Layer 8 of a small transformer language model trained on English Wikipedia (14 layers, counted from 0, width 128).
A neuron's activation on a vector x is GELU(weights . x), where the dot is the dot product.

Input weights of the MLP neurons that the questions are about. A number n stands for n times 0.008.
n5: -20 -5 -14 24 -24 9 -15 5 16 42 19 49 -43 13 46 -5 -30 44 26 11 16 -24 -8 -30 8 0 11 -14 29 -29 10 -25 28 -1 -24 -26 -4 -16 -54 -19 -20 13 -21 -35 10 5 -16 -14 -12 18 3 21 -16 -24 -40 -17 25 13 16 -40 13 10 7 -40 -1 -34 32 8 -4 -38 15 -45 5 18 -2 -18 -6 43 -25 -64 23 -14 2 7 -18 1 -17 -30 39 -6 20 11 -23 -5 8 1 25 15 -31 -22 -6 -21 -31 -14 -18 19 22 -47 -23 -22 -16 -12 -27 -46 -26 7 -15 -17 -64 -22 11 34 -5 -41 -4 4 -7 0
n6: 23 -33 10 -16 -23 21 -3 -43 -6 -6 -9 -35 -22 -17 -12 -20 22 -25 -9 15 0 1 -12 18 -30 23 -8 -7 -25 31 -16 -18 -10 4 1 -20 10 -6 -24 -23 14 -13 24 -28 -35 1 4 20 -17 -3 -21 -14 40 -6 -29 3 4 -11 -64 -37 4 38 -33 24 -18 -28 -6 -3 -45 20 -5 -5 -5 34 24 -4 1 -42 31 11 -8 -2 28 -4 1 -25 3 -4 -18 -38 -9 -26 -12 -50 39 -4 15 -15 33 -7 -11 6 10 -5 -47 10 14 9 29 -39 33 -38 20 28 -4 -11 20 7 -16 32 -19 -5 -78 47 52 -16 10 43
n27: 27 -13 -56 -7 -30 -1 -28 7 -37 -3 -12 15 -14 -32 -12 14 17 5 -6 29 -17 -7 -51 -54 -4 17 36 0 41 54 5 -10 7 -10 -3 -33 4 -16 18 15 -34 0 72 -30 -9 22 31 29 -39 -11 -40 20 25 19 15 19 30 -42 -32 -34 -3 -10 -46 -17 -64 -7 -62 19 -48 46 -22 -14 -39 6 -7 13 30 27 -2 12 -6 -2 -16 4 -16 9 -21 -11 -36 -35 -3 -19 -40 -4 33 -25 1 30 0 -22 -22 70 -13 -69 -44 -6 -49 38 -4 -33 3 20 55 34 -28 0 35 -37 11 6 6 2 9 49 12 -41 17 14
n31: -6 64 -14 0 16 7 29 16 -10 -17 8 -25 -20 -4 -34 0 -19 -33 -37 -19 -2 -24 -53 27 -1 -21 15 -31 35 -19 -9 34 -4 -30 -10 -74 83 2 25 22 2 56 53 5 -5 -35 -9 52 26 -40 11 -42 -3 -27 -49 -27 23 28 28 -4 0 -23 29 30 3 10 18 -5 -12 -30 50 13 -61 -35 -28 -21 -30 -13 31 20 20 -6 -17 -2 -6 19 -4 5 43 13 -15 -14 -10 2 17 -31 8 9 -24 -16 -66 -18 12 40 9 -8 -17 8 39 71 27 -42 -3 -25 -2 -16 41 22 19 -54 42 5 6 -5 18 37 -11 46
n52: 10 19 -30 -41 -22 65 -10 -19 12 -28 -16 -25 40 50 -9 23 -3 4 -9 32 -20 -25 60 27 25 -4 10 -8 21 42 -31 -14 19 20 26 9 6 12 -20 -17 -33 -12 1 2 -8 9 -67 20 -5 10 0 19 27 38 19 -54 17 25 -72 -2 -10 24 -2 33 3 31 0 -58 21 5 -12 -38 19 27 -10 -7 7 -25 20 3 6 22 58 8 -38 47 -9 -21 3 -51 -2 50 15 -34 -8 19 25 22 19 14 21 -10 31 -12 -14 -13 -50 -19 -2 -33 29 -57 3 57 33 15 -7 22 6 -15 36 -37 -28 7 18 29 -39 36
n60: 5 7 -15 -14 -2 37 -3 -6 -15 19 44 0 42 16 -3 -11 10 -7 21 -36 38 -20 15 46 34 -6 -15 30 23 34 2 -7 30 29 9 -1 69 1 22 -7 20 42 24 -42 20 5 -22 8 -48 -17 -7 51 11 5 53 2 35 -8 30 -7 15 -19 42 -48 -81 -25 -41 5 10 3 13 -12 6 -46 60 -4 27 4 7 14 45 -3 17 5 25 -24 1 -35 -14 -60 4 1 57 -21 -36 18 -17 -16 -17 -24 26 -17 26 37 -20 59 15 14 -12 -14 55 26 -25 -16 -34 18 10 3 -4 21 -6 38 -5 -1 -25 -12 -12 25
n96: 5 -26 -13 -46 -22 -37 10 -4 15 -12 -15 -11 38 5 56 62 -50 -7 -19 -43 -28 40 -22 -20 -49 36 32 52 -31 -14 2 -5 30 20 79 -26 -2 14 -37 -12 -27 -16 -6 5 9 32 18 40 -7 4 -7 -6 -8 40 -14 -72 22 55 21 27 36 -12 23 44 -17 5 4 53 15 11 5 -7 -13 -32 17 -22 -4 -19 16 11 4 14 57 -31 -24 -27 14 1 9 13 36 -46 40 -75 40 -36 -3 -11 5 -3 16 -7 15 48 -8 4 -17 -21 -1 22 -42 -46 -3 30 -20 -23 7 -28 7 63 -28 -24 47 -9 -6 -39 6 -8
n123: 34 33 9 6 -15 25 -14 -4 -33 -43 -24 1 -4 12 9 36 9 20 -12 39 -15 -2 -26 -5 -25 28 -24 0 -8 -3 -11 1 -29 -25 25 -13 -31 29 -41 34 36 21 74 11 -42 30 -13 27 0 -16 -29 62 6 14 14 -9 2 20 -5 9 24 17 4 4 24 -22 -18 24 23 11 -1 -20 5 -7 21 -32 31 16 -5 29 -39 25 -8 -47 18 2 -14 -1 9 3 -58 3 32 -13 13 4 -26 23 -1 38 4 -8 -6 -57 -3 39 -14 -2 7 4 -59 6 -13 15 1 -32 -4 43 -59 8 -3 -12 -2 15 -11 38 -21 12
n152: -9 13 -5 11 13 -37 -25 -15 -43 -11 -20 23 -2 0 8 8 -10 -15 -34 -25 -7 7 36 17 -28 -19 11 -10 -23 12 21 -22 13 18 35 -20 3 15 -34 -2 -61 2 5 -6 21 1 -45 0 15 -36 19 0 -24 27 -6 -36 -48 5 24 -31 -54 16 49 12 -39 -72 23 -25 -16 -6 -52 27 2 -29 54 -16 19 -25 12 72 -15 -20 -14 -25 4 -10 -34 7 -28 -47 -6 -21 61 13 16 53 21 -7 2 -33 -14 -9 -17 19 41 -21 -23 -20 -19 -18 -18 11 2 38 -29 -8 3 -20 -28 -17 42 19 -7 5 24 -29 -26 -3
n176: -2 -13 -4 2 -16 0 -26 -36 -15 -8 -11 9 5 4 10 7 -26 4 -5 -7 37 9 -2 -25 55 -18 18 16 8 -12 -31 14 24 -13 -7 42 25 23 -5 -17 -10 -53 -14 -9 -58 23 -62 -39 44 -13 10 -11 -53 -7 43 -37 25 -3 15 -2 1 -18 -12 -26 7 -41 -9 11 -14 26 -12 -14 -10 -13 4 -51 8 10 30 -12 -2 -50 68 10 10 -9 18 -10 -11 -19 -18 -23 24 18 -26 -20 24 -29 -27 -42 -17 -9 -25 31 -22 -5 11 -16 -9 12 41 -24 -8 -8 -21 -58 5 -4 -5 14 -11 -13 5 -20 -1 -18 -7 -26
n185: 23 9 3 -13 -17 -46 -18 -16 2 40 27 -16 11 37 39 39 31 34 -63 17 11 -17 -10 -11 16 -9 -15 15 -15 -22 30 -3 16 -4 50 -9 16 10 -3 -3 51 48 17 -13 -30 -9 15 42 34 15 24 12 29 15 21 -44 21 -2 15 -11 32 -4 5 -2 -10 -4 14 7 33 -35 1 -37 27 -23 -15 -22 28 16 -8 0 0 20 -32 20 12 -6 -23 11 -34 -4 34 -31 -24 -3 -20 51 -8 -38 -32 -5 1 -24 9 20 -35 7 -11 1 -19 -36 11 22 4 19 31 33 -29 25 26 -20 -26 50 -23 -26 19 -1 -20 -8
n200: -13 39 -28 -1 1 11 7 38 -14 19 2 -7 -3 5 -43 -12 20 -2 -15 24 41 -3 0 32 -19 19 17 19 -32 -25 -8 -16 -24 -22 30 1 -1 15 9 -19 16 -31 6 25 -20 -21 14 55 -23 -33 21 14 -46 -43 25 21 16 15 24 -22 -1 25 -8 15 32 -16 16 -16 5 -8 -31 38 31 40 58 5 13 43 -19 -5 -5 32 -7 30 0 7 -5 3 -1 -6 20 -14 20 -55 20 46 36 -14 10 -13 -19 40 2 12 0 -16 -27 7 7 -47 54 1 68 22 58 11 -48 -10 7 -5 -28 -7 41 -40 29 5 -32 -20
n206: 2 32 -17 29 32 27 9 5 -10 -1 -16 -16 16 -6 -37 -16 5 20 18 -42 5 -8 43 -10 6 -7 -18 34 1 -11 22 32 38 26 32 -1 41 -50 -13 13 -23 35 5 -54 -8 82 17 -22 13 45 -38 -22 -29 20 -20 -23 61 -15 -2 -18 -48 -12 30 14 17 -59 -33 16 -3 -32 6 -26 12 -7 21 -15 -34 0 25 -44 15 44 13 -31 -12 7 35 10 13 -14 -24 33 -5 -37 14 16 -25 29 35 10 23 -53 14 12 50 2 3 25 -6 -19 3 -27 28 13 1 8 -2 24 17 38 3 16 10 -5 27 3 16 8
n219: 18 32 -20 20 -38 21 -1 7 -5 -13 0 28 25 55 -1 34 33 -27 -35 -1 -30 1 -33 -5 17 -48 -24 7 -14 -9 -45 51 -30 27 -25 25 9 -9 14 27 13 -47 22 6 -12 2 1 22 4 53 -4 -29 2 30 2 25 -8 -15 -15 -20 20 14 5 8 -25 34 -24 13 72 -6 19 -19 7 -18 32 -57 1 -16 13 -11 -5 -21 -21 -40 4 -45 -26 13 -13 -37 -4 33 -14 -35 13 13 1 26 -35 -21 32 -15 8 5 8 -15 45 2 14 59 -31 7 47 9 13 21 7 -33 -38 4 -18 2 -26 -3 -28 -37 -18 27
n222: -8 44 26 -41 46 11 -3 -3 -26 -32 5 -20 -17 -19 -10 3 -10 31 13 -29 5 35 31 -1 43 7 9 -22 -8 48 23 19 -28 53 -11 -12 0 7 28 14 -8 -21 4 25 1 -12 10 -10 -3 16 -41 -24 -35 -25 34 31 -6 -11 56 -24 13 -15 8 15 -8 -25 -5 9 -48 -25 -18 -14 17 -28 -5 27 46 7 4 -39 7 -59 4 -5 22 -5 -11 -10 24 -20 15 -16 -13 -7 13 11 -14 -30 -28 -24 18 13 -26 -55 7 -2 31 -13 20 -40 13 15 -12 16 -15 6 24 -25 -33 -4 -38 8 -4 -10 42 12 23 5
n236: -8 -18 -10 -48 -10 35 -24 36 -45 16 -7 -1 -38 3 81 4 3 10 -13 7 39 -7 20 7 -18 -29 5 28 -5 3 -7 4 8 -33 11 -25 -22 -41 16 -28 -35 -2 16 12 8 80 46 32 -40 14 -3 -16 9 -7 2 -4 28 -34 35 4 10 1 3 20 25 -11 -9 36 0 -41 2 -7 5 -37 6 14 13 19 22 21 17 -15 -27 -7 3 -8 24 13 -3 31 16 -3 7 25 27 39 -9 -16 -29 12 23 -15 11 -8 14 -59 53 -5 23 19 -18 -52 10 -21 -22 -18 -28 25 -15 -18 -32 -13 62 -35 0 -42 -6 26
n253: 27 1 11 -14 33 -42 -13 -43 -15 15 12 32 -18 -42 7 -28 -27 21 24 40 25 22 63 -4 19 -1 12 14 -16 4 42 39 9 -11 37 -24 -21 -14 -21 15 29 -17 -6 36 -18 25 -11 24 -4 -33 27 -19 -4 6 7 -37 13 26 49 -15 5 -1 32 -36 35 12 8 -12 -24 -1 -13 -34 5 39 -9 -2 39 -13 -1 -40 -34 -43 21 3 -3 -13 19 -10 23 -2 33 32 -13 -19 21 -4 28 -2 -30 -50 -1 -14 -26 35 24 -18 8 -41 14 -11 30 -23 16 -37 -14 -22 -30 -13 -64 52 5 -6 -13 31 21 52 -2 -13
n284: 5 -28 -13 20 26 -1 -13 17 -33 23 37 1 12 1 24 7 14 -22 41 -13 11 -2 -13 4 1 2 -13 -26 39 17 3 -34 8 -1 23 -46 4 4 -1 18 -18 27 43 -6 16 -37 -25 -28 -11 10 -24 30 -6 12 -24 37 7 30 -13 -15 15 -18 49 -28 -30 -37 11 2 -14 31 -41 -56 -53 -18 25 37 -12 -32 -13 -13 94 1 -2 7 16 -10 -7 28 34 -12 15 33 18 -20 39 19 -6 14 -9 -2 30 31 -6 13 -13 44 25 7 -24 -12 -23 -24 -22 -13 -20 59 5 -22 0 51 -11 24 10 -2 -25 -10 4 -32
n318: -49 2 9 -38 30 -71 2 -63 20 7 4 30 -18 27 21 11 33 52 -2 31 -50 26 20 -25 -43 18 42 -8 29 2 -2 18 -49 32 50 -12 66 12 -2 -11 -31 22 -9 22 -1 -4 -44 33 10 -16 22 5 12 5 3 -3 11 36 -14 11 -37 50 14 -14 -2 -37 20 41 47 -25 26 27 1 21 39 32 8 13 47 -12 -24 -12 33 -4 -5 -23 5 45 -22 28 -12 -48 24 -19 -3 -10 -37 21 -8 -16 -2 -3 44 -27 38 12 6 16 65 -31 -9 33 13 9 -34 -3 15 -7 28 13 12 -36 52 -5 -30 -21 18 33
n339: -18 2 5 30 37 26 1 -30 25 7 -5 11 -29 -24 14 -25 15 13 -41 22 -3 4 -44 15 -12 30 37 -18 13 -17 19 -7 -42 12 9 -38 -7 5 -16 23 -1 -23 74 -6 20 24 8 6 23 -23 15 49 -11 2 0 -36 -35 -47 20 8 31 17 -9 -28 19 7 15 -14 12 37 -50 -18 -73 7 52 3 1 -16 -13 37 -32 46 38 -33 12 33 23 -2 -23 -21 -13 9 -4 -63 52 17 27 26 39 15 -6 1 37 18 -9 40 -12 -5 24 -13 -18 -44 -24 23 5 -6 -35 -36 -1 8 -1 -33 0 31 -32 -31 -43 -12
n343: 51 15 -50 -23 1 66 25 -18 34 -16 19 11 -5 21 -13 -9 7 -7 8 -4 19 -28 -40 25 3 -26 11 2 53 1 20 4 -13 24 20 5 -21 -59 -31 13 21 1 -7 8 -25 -13 29 10 -39 31 -8 13 -9 38 -6 -25 3 -4 13 17 32 -19 5 -86 34 -7 6 43 -2 13 9 -12 3 0 -12 48 1 10 29 -13 39 1 15 4 18 -18 -1 -2 33 -5 -6 -2 3 12 -29 -13 -14 -20 4 50 -16 40 8 -39 12 -5 -30 -23 26 -21 1 0 -25 -21 5 -18 -20 22 -27 -7 42 -4 40 33 31 17 -34 -13
n363: 45 -1 -22 34 -25 23 -20 -41 32 -8 8 20 1 -16 -15 3 -15 1 -72 -7 37 7 3 -68 -6 -36 17 -19 -36 2 -39 28 -33 -60 25 22 33 6 -32 -15 -8 -9 -20 -26 -13 42 -8 5 -27 12 -12 -25 -14 -12 35 10 27 -18 -23 51 -25 -6 -3 -21 6 -14 32 4 9 11 54 -10 -27 -14 16 -12 2 16 -14 -7 -6 10 21 10 7 17 -12 -9 -18 -23 -13 12 -20 21 -1 -34 19 -26 -24 -9 15 2 17 21 18 -13 -28 5 3 44 -41 19 57 32 30 -7 -3 7 3 3 -26 -1 10 4 -1 7 25 24

Each question shows a token from some text and the vector x that enters the MLP there. A number n stands for n times 0.074.

" dis": 25 9 -6 34 2 -18 -3 8 -13 -13 -9 16 16 10 -14 5 -2 -10 11 -10 9 -12 -27 0 -21 6 -51 -60 -14 -49 -27 -15 5 13 -5 2 19 1 9 -14 -14 -2 -22 3 5 11 14 -11 4 -13 -2 -13 0 13 22 16 -11 -10 4 26 1 -15 23 -24 -13 -14 4 -9 -1 -8 15 13 -1 -15 -23 -2 17 -7 -3 11 -23 -15 -10 -15 -14 -20 -8 -4 -19 18 0 -4 -9 12 -11 -31 1 -13 11 -32 20 -13 -6 9 11 26 14 17 -11 -28 -6 -15 -17 5 21 9 -12 4 -29 -9 5 -14 14 -5 -11 -6 21 -35
Which of these neurons fires most? n363

"um": 1 2 20 -1 25 -1 8 13 15 -23 -7 -13 1 0 -4 3 -19 -12 5 -4 16 8 -17 3 -24 -16 -33 -5 -8 -45 -37 -14 6 9 6 9 -6 -9 10 -5 -32 15 -20 24 -6 -20 -17 -24 -6 -8 10 -9 25 -5 -21 2 -6 1 1 25 -1 -6 19 -7 -28 -11 5 -5 4 4 -6 -3 14 4 -12 15 17 1 -15 -8 -9 21 -13 10 -12 0 -19 20 -5 14 4 -4 -7 -4 1 -15 -5 22 32 -6 13 -19 -1 -5 -1 39 -5 9 -54 -5 -6 16 -26 14 -9 36 -12 -3 -34 8 3 -13 -13 -15 -8 2 25 -42
Which of these neurons fires most? n284

"ing": 14 6 11 33 -8 16 23 14 14 -18 12 -4 8 -5 20 -4 -7 9 7 14 -6 -14 -9 -9 -12 -15 -27 -7 -21 -21 -56 -22 19 -3 -9 17 0 -7 14 -19 -2 -12 -10 20 -8 1 -4 -3 9 3 22 8 6 1 -6 -4 12 -1 3 6 9 -4 31 -11 -3 0 -17 -9 -7 9 8 -2 12 -7 -4 7 46 -15 -42 11 2 6 3 6 -25 -3 2 -24 4 41 10 18 -6 34 -12 10 -27 3 16 -8 9 -18 -9 16 15 25 -15 14 -40 -22 20 2 4 0 5 5 13 4 -12 4 9 0 -14 -22 -19 7 23 -28
Which of these neurons fires most? n5

" sign": 9 24 11 16 15 3 36 -14 -1 -14 11 -1 -2 21 9 1 -4 0 10 6 11 0 -9 2 -3 5 -42 -35 -20 -25 -19 -12 -4 8 -7 42 -16 -17 22 -26 -13 9 -24 2 6 5 5 13 2 -13 19 12 1 -7 10 6 19 -14 18 14 2 14 -8 -8 -4 10 -11 -14 13 -15 14 1 2 8 -48 8 35 5 -20 5 -31 -12 -2 2 -15 -12 12 11 -35 29 8 -15 -30 39 -4 -25 16 2 4 -17 4 -18 -8 1 16 35 -8 -1 -25 -47 -7 -1 -11 8 1 9 -6 1 -15 -8 -9 1 -4 -17 -2 -10 20 -21
Which of these neurons fires most? n185

" perform": 11 2 2 35 -1 25 11 10 28 -16 13 -5 6 4 14 -3 -10 -6 16 17 -4 -5 -7 2 7 -7 -44 -13 2 -7 -40 -10 14 6 -17 14 -29 -31 7 -22 4 3 -16 29 2 -21 7 -2 -3 1 26 -5 2 0 0 -3 -9 -22 -4 21 3 -13 -7 7 -20 17 -15 -21 12 12 12 17 1 7 -57 7 24 12 -40 -1 -8 -8 -1 0 -4 -10 10 2 -34 24 -3 -5 -21 25 -11 -8 -9 -15 22 8 16 -19 -2 -13 2 34 -26 11 -19 -20 -8 19 -38 14 14 7 -2 9 -8 -4 9 -14 4 -19 15 -18 12 -12
Which neuron fires most, and how strongly? n343, at about 2.2

" inter": 5 0 23 53 6 -12 30 -24 9 -17 0 8 2 0 -7 -4 -2 -9 10 15 11 4 -15 2 -4 -4 -31 -53 3 -28 -53 -16 -7 -16 -16 -2 -12 0 13 -32 -15 -12 -36 16 3 -6 -4 -27 -3 -9 1 11 3 6 13 9 3 -3 -7 10 13 0 0 -13 1 -7 -25 -10 13 1 -3 13 2 -1 -14 -17 9 3 -11 3 -13 -9 17 9 -7 -16 11 4 -28 -2 -14 -13 -13 6 0 -14 4 -24 21 -28 3 -5 -26 7 -12 10 5 0 -10 -46 19 16 -17 36 2 8 -4 6 -38 -11 -8 2 -14 -19 -8 -15 20 -33
Which of these neurons fires most? n176

"at": -9 -7 2 38 -4 -13 4 -3 21 0 -12 5 16 -7 6 18 -17 2 5 24 8 -23 -19 6 3 -3 -10 -17 -19 -40 -13 -23 1 -29 -18 3 -2 1 -20 -51 -8 8 -2 20 10 3 13 -9 19 6 14 -17 7 15 0 -1 0 -26 0 10 6 -7 -5 -9 -10 -11 -4 -25 -15 11 -15 40 -7 -16 3 10 10 -7 -23 25 -10 30 -13 8 -23 -6 24 5 -14 1 -24 3 -12 50 16 -24 -6 15 15 6 5 1 -5 20 -5 27 -18 15 14 -6 -13 -15 -19 22 -17 15 2 -20 -16 -1 -8 -4 -2 -15 -29 -8 22 -10
Which of these neurons fires most? n339

" ne": 2 4 28 20 13 -30 4 -10 4 -13 23 9 5 2 2 -2 0 -17 9 17 -4 16 -13 6 -7 8 -16 -40 8 -22 -57 -11 2 -12 -10 8 2 17 10 -4 -8 -21 -25 23 -13 9 5 -41 2 -7 4 -6 18 26 -12 -5 26 -22 14 39 9 -20 8 4 -2 7 -7 -9 19 30 -3 12 -4 -17 -17 -7 22 -15 -21 2 -15 6 -11 -13 3 -9 -7 14 -30 42 -8 35 -4 28 -16 -6 -13 -3 -2 7 -3 -24 -15 -8 7 -6 -4 24 -8 -26 22 -4 -36 20 10 12 -11 -2 -13 -4 3 6 -10 1 4 -6 28 -21
Which neuron fires most, and how strongly? n176, at about 1.4

"s": 5 17 11 25 12 0 5 13 -4 -12 -8 -13 0 -4 4 -2 -15 -8 14 21 7 1 8 3 -1 -14 -47 -32 5 -7 -47 -29 27 12 -32 -4 -15 -9 18 -28 -5 10 -9 0 -19 0 3 -9 2 -10 30 4 8 8 -1 12 8 -2 10 -6 4 -12 31 -2 -10 -11 -3 2 -19 -3 -14 11 15 -12 -13 10 30 -11 -18 -3 -3 2 -18 -3 -22 -18 1 -27 1 16 -4 17 0 24 0 -2 -29 -3 8 -21 -1 -21 5 0 13 19 -26 10 -35 15 4 19 -18 13 0 3 -1 7 -17 8 1 19 -31 -52 -4 6 34 3
Which of these neurons fires most? n60

" key": 13 -8 28 39 15 8 7 -6 -5 -20 -2 -12 36 12 -2 -4 -20 -12 28 23 9 -6 -7 23 11 -5 -12 -2 -25 -32 -33 -13 6 -16 -15 20 -5 -27 -4 -41 3 13 -19 32 -9 -2 40 6 -1 -20 9 17 13 -15 9 6 -8 -9 -15 3 3 11 -1 -3 -4 0 -27 -8 0 15 3 24 2 -3 -23 12 42 1 -9 -6 -13 -9 -3 7 -19 -4 25 19 3 8 -5 -11 0 3 -12 -8 -4 0 25 4 2 -11 7 -16 1 10 -2 11 -43 -45 -2 8 -28 14 10 10 -2 -1 1 -7 -6 -1 -8 2 12 -17 0 -7
Which three neurons fire most, strongest first? n200, n6, n123

" G": 18 10 30 12 31 0 24 -3 -19 -47 1 -13 9 2 -13 -40 -9 14 -13 8 3 1 4 4 -24 -18 -18 -29 -20 -50 -19 -9 8 0 3 6 -3 -23 9 -10 4 7 -24 -10 -17 1 7 -14 8 9 -5 3 30 11 2 33 -24 -7 -7 9 -4 8 10 13 -6 8 9 -2 -11 4 6 6 17 -4 -4 4 3 -6 -12 4 -9 -10 -16 -13 -26 -4 -6 3 -47 -4 -7 22 1 14 -2 -19 -20 2 13 -3 23 -37 -6 11 -12 30 13 20 0 -16 3 -8 -13 15 7 16 -13 -33 -4 8 -2 -8 -10 5 6 -20 18 -16
Which neuron fires most, and how strongly? n6, at about 2.7

"all": 12 -13 14 29 -19 -16 4 -16 -11 -14 15 9 3 1 13 -8 -14 -11 8 24 -4 -17 5 -2 -22 -32 -11 -13 1 -30 -20 -10 9 -7 -9 -3 -17 -2 22 -43 -11 21 -24 10 1 -42 16 -9 13 2 -9 -10 11 1 -3 5 21 -3 -7 -12 8 0 7 13 -24 3 6 2 15 -10 5 8 17 -9 -13 -11 11 -12 -30 5 -37 -8 3 -2 -33 -5 14 -2 -30 33 -19 0 -10 24 -35 -18 23 7 33 -18 13 -10 6 -19 5 15 -12 13 -18 -13 -3 15 -15 9 -18 23 12 -1 27 -8 5 -3 15 -21 -20 3 12 -8
Which of these neurons fires most? n318

"id": 24 -13 -2 20 -15 4 34 -24 3 -33 3 8 14 -4 -3 -14 -25 0 22 38 -1 -11 0 5 -22 -16 -2 -16 4 0 -11 -16 -6 11 6 6 -30 -7 47 -17 -7 -19 -8 27 2 5 17 -4 5 -13 18 -2 27 -14 20 5 -6 -15 -3 0 -2 -2 -9 -7 -16 14 -7 -3 8 -20 17 19 -1 7 1 6 36 1 -13 8 -6 -10 17 -11 -33 -17 -10 -9 -27 27 17 6 0 26 -3 -18 -14 5 0 -2 12 -1 -3 -6 1 17 -6 -8 -26 -18 1 27 9 29 -12 30 25 4 -1 -5 2 -17 9 12 -18 2 29 -24
Which three neurons fire most, strongest first? n27, n318, n363

" access": 22 -11 10 23 6 -4 12 -10 3 -23 2 6 19 -2 -10 0 18 -10 15 2 -2 -32 -21 16 -2 -10 -58 -7 -18 2 -4 -18 13 12 -1 13 -5 -9 25 -17 -1 14 -20 21 9 -11 11 -14 -2 2 -8 4 5 -8 -3 -9 9 -4 -7 25 8 -10 9 2 -4 2 -5 -13 -3 15 14 -9 10 -15 -36 18 47 -12 -32 4 -10 -3 -8 -13 -11 -8 2 25 -23 28 2 7 -9 21 -2 15 -21 3 25 -18 5 -6 -12 -33 21 26 -7 -1 -17 -29 1 -7 -40 12 -1 15 -15 13 -19 8 -2 -6 -1 -10 1 -9 13 -31
Which neuron fires most, and how strongly? n284, at about 2.4

"/": 6 2 0 5 11 -19 3 6 14 -8 -15 -18 29 10 -20 -1 -8 -9 9 7 -6 -3 -25 -3 9 -14 -42 -31 -14 -67 -42 -15 15 10 5 15 -19 -8 42 -18 -19 8 -32 6 -18 -1 -2 -29 -33 -9 9 -5 19 11 -8 11 -16 -12 -10 24 -1 14 -8 -14 -5 4 -13 10 10 -10 3 -9 5 -14 -3 14 24 -9 9 -24 -17 1 -5 -6 -4 0 -4 23 -25 -1 -8 -5 18 33 -16 -6 10 7 27 0 7 -10 13 0 -2 35 -8 33 -14 -8 7 12 -6 -11 -22 5 0 10 -9 -17 -8 2 21 16 17 -8 -12 -16
Which neuron fires most, and how strongly? n343, at about 1.1

" was born": 12 -9 25 32 -18 4 5 6 4 -28 -6 6 -2 4 20 -6 -11 -28 15 -10 -9 -4 -10 4 -19 0 -29 14 19 -31 9 -7 -4 12 -4 17 -32 -5 15 1 14 -24 -17 24 0 -26 22 0 -21 14 4 7 2 8 -14 23 -35 -12 21 -8 11 -10 -4 -5 -4 -5 -5 -35 -13 -21 21 20 -8 0 -58 6 16 -20 -33 8 17 14 4 -1 6 -23 -13 11 -7 8 -3 15 -8 25 -6 -19 -40 -4 25 2 9 -22 -12 -7 0 13 -8 9 -14 -14 -8 -2 -18 20 15 -7 -16 -1 -26 -3 21 -2 2 -17 -11 0 25 8
Which of these neurons fires most? n343

"ra": 20 -50 11 25 15 2 23 9 -2 -37 -5 0 1 -1 -10 -4 1 -9 -16 18 -9 10 0 0 6 -24 2 -46 11 -26 -2 6 6 -10 2 9 -2 16 43 -16 -22 15 1 -21 -5 -2 4 -29 -3 -15 1 -15 -20 8 -4 -10 19 -2 2 9 27 -2 -6 31 -4 -5 -23 -35 5 -4 19 4 6 -13 0 13 8 -14 -23 12 -26 -7 2 2 -8 11 4 17 -12 11 -10 -9 -24 34 0 -42 -7 -15 11 -27 11 -27 -16 8 6 21 0 -4 3 3 14 -33 -11 27 -2 -7 16 5 0 12 13 6 -4 7 -7 1 31 -10
Which of these neurons fires most? n31

" are": 12 -21 11 17 0 5 18 8 8 -39 0 9 13 5 -6 4 -1 -10 17 2 12 -9 4 1 -25 -1 -16 -11 -6 -9 -35 -26 1 14 -9 -3 -13 -6 36 -22 -1 2 10 12 -12 2 22 -3 13 -10 7 10 23 11 -2 13 1 -10 -4 -1 5 -24 -2 9 -13 -19 -15 -10 -23 13 -17 25 -14 21 -27 -3 62 -23 -16 -5 15 3 -15 -9 21 -23 1 32 -11 1 8 -10 -3 5 2 -10 -12 4 12 -5 17 -3 -5 -3 2 -8 8 19 -22 -32 -9 -1 -25 42 7 0 -26 0 -9 -8 6 -4 -7 6 14 15 17 -6
Which three neurons fire most, strongest first? n6, n27, n284

" (": 9 -13 -10 7 -10 -29 24 -7 25 -24 -10 -7 -11 -2 -18 -18 -8 -4 13 -4 -5 -30 -8 -6 -12 -17 -29 -10 -4 -76 -33 -20 18 14 -33 10 -19 -11 17 -27 11 32 -24 17 8 9 11 -10 -6 1 12 -9 31 2 -10 10 -20 3 -1 32 2 -11 0 -2 9 4 -12 -9 3 -15 -11 20 18 13 -4 -9 22 -16 -20 -1 -24 3 7 11 -5 -14 -9 -15 -3 2 -3 12 -14 23 -1 8 -4 3 18 -25 21 -26 -7 0 4 13 2 5 -22 -9 -12 3 -15 0 8 -25 8 -5 -13 -17 15 19 2 -12 3 -13 4 -7
Which neuron fires most, and how strongly? n5, at about 2.2

" the p": 9 -17 29 38 17 -4 2 2 -22 -29 1 -3 -5 -9 2 -37 -21 -5 9 20 9 6 -11 -11 12 -1 -24 -42 -21 -57 -19 -17 1 1 -14 11 -17 -6 15 -38 -14 22 -10 17 4 -17 20 -2 -1 -7 17 -7 -9 9 0 14 -19 -11 18 2 24 -13 -9 -9 -10 1 6 0 2 -2 -3 15 2 19 -30 5 42 -1 -18 -4 -17 -26 3 2 -26 -5 4 3 8 -1 -2 16 -19 9 -15 1 -10 25 -5 -9 7 -18 0 -4 16 1 21 11 -6 -1 23 -12 -30 0 -3 -9 -3 -12 1 -16 12 -23 1 5 18 -18 4 -9
Which neuron fires most, and how strongly? n253, at about 2.8

" more than": 30 -17 -20 13 1 -2 19 -2 3 -20 -4 3 1 -3 2 8 4 -10 9 8 -15 -6 -23 5 -10 -16 -24 -14 1 0 -34 -49 3 -15 2 9 -15 -21 21 -27 -18 -9 -16 -1 1 -5 17 -4 -12 -8 11 -20 4 17 -12 11 2 -8 -18 6 7 4 -5 -12 26 -11 -10 -17 -4 22 -10 27 -11 4 -35 7 57 -20 -12 17 -7 6 23 -1 -8 -22 16 -1 2 13 -10 3 -31 -7 15 -6 -9 13 4 0 14 -3 -5 12 -19 10 10 34 -12 -11 -3 -17 -25 10 0 -1 11 -15 25 12 -2 5 -16 -15 6 -16 1 1
Which three neurons fire most, strongest first? n6, n27, n284

" as": 3 9 -4 14 12 10 3 4 7 -19 14 -12 -2 15 3 -3 -10 -24 -11 -4 7 -14 -38 1 -9 -41 -35 -32 1 -14 -47 -22 4 -9 -3 2 8 -14 21 -22 -7 6 -20 14 -7 6 2 18 7 -8 25 -1 7 3 -5 19 -15 -14 -4 21 9 -20 13 3 2 13 -5 -5 -13 13 10 24 -10 10 -25 -2 60 11 4 6 -9 -17 -7 8 6 -13 13 -4 -11 26 -10 -9 -15 36 -3 -37 -17 7 10 0 -4 -15 7 14 0 3 7 21 -21 3 -7 -12 -7 12 -6 8 3 -1 7 -10 18 16 15 -1 -17 7 15 -12
The two highest activations, in order: n31, n363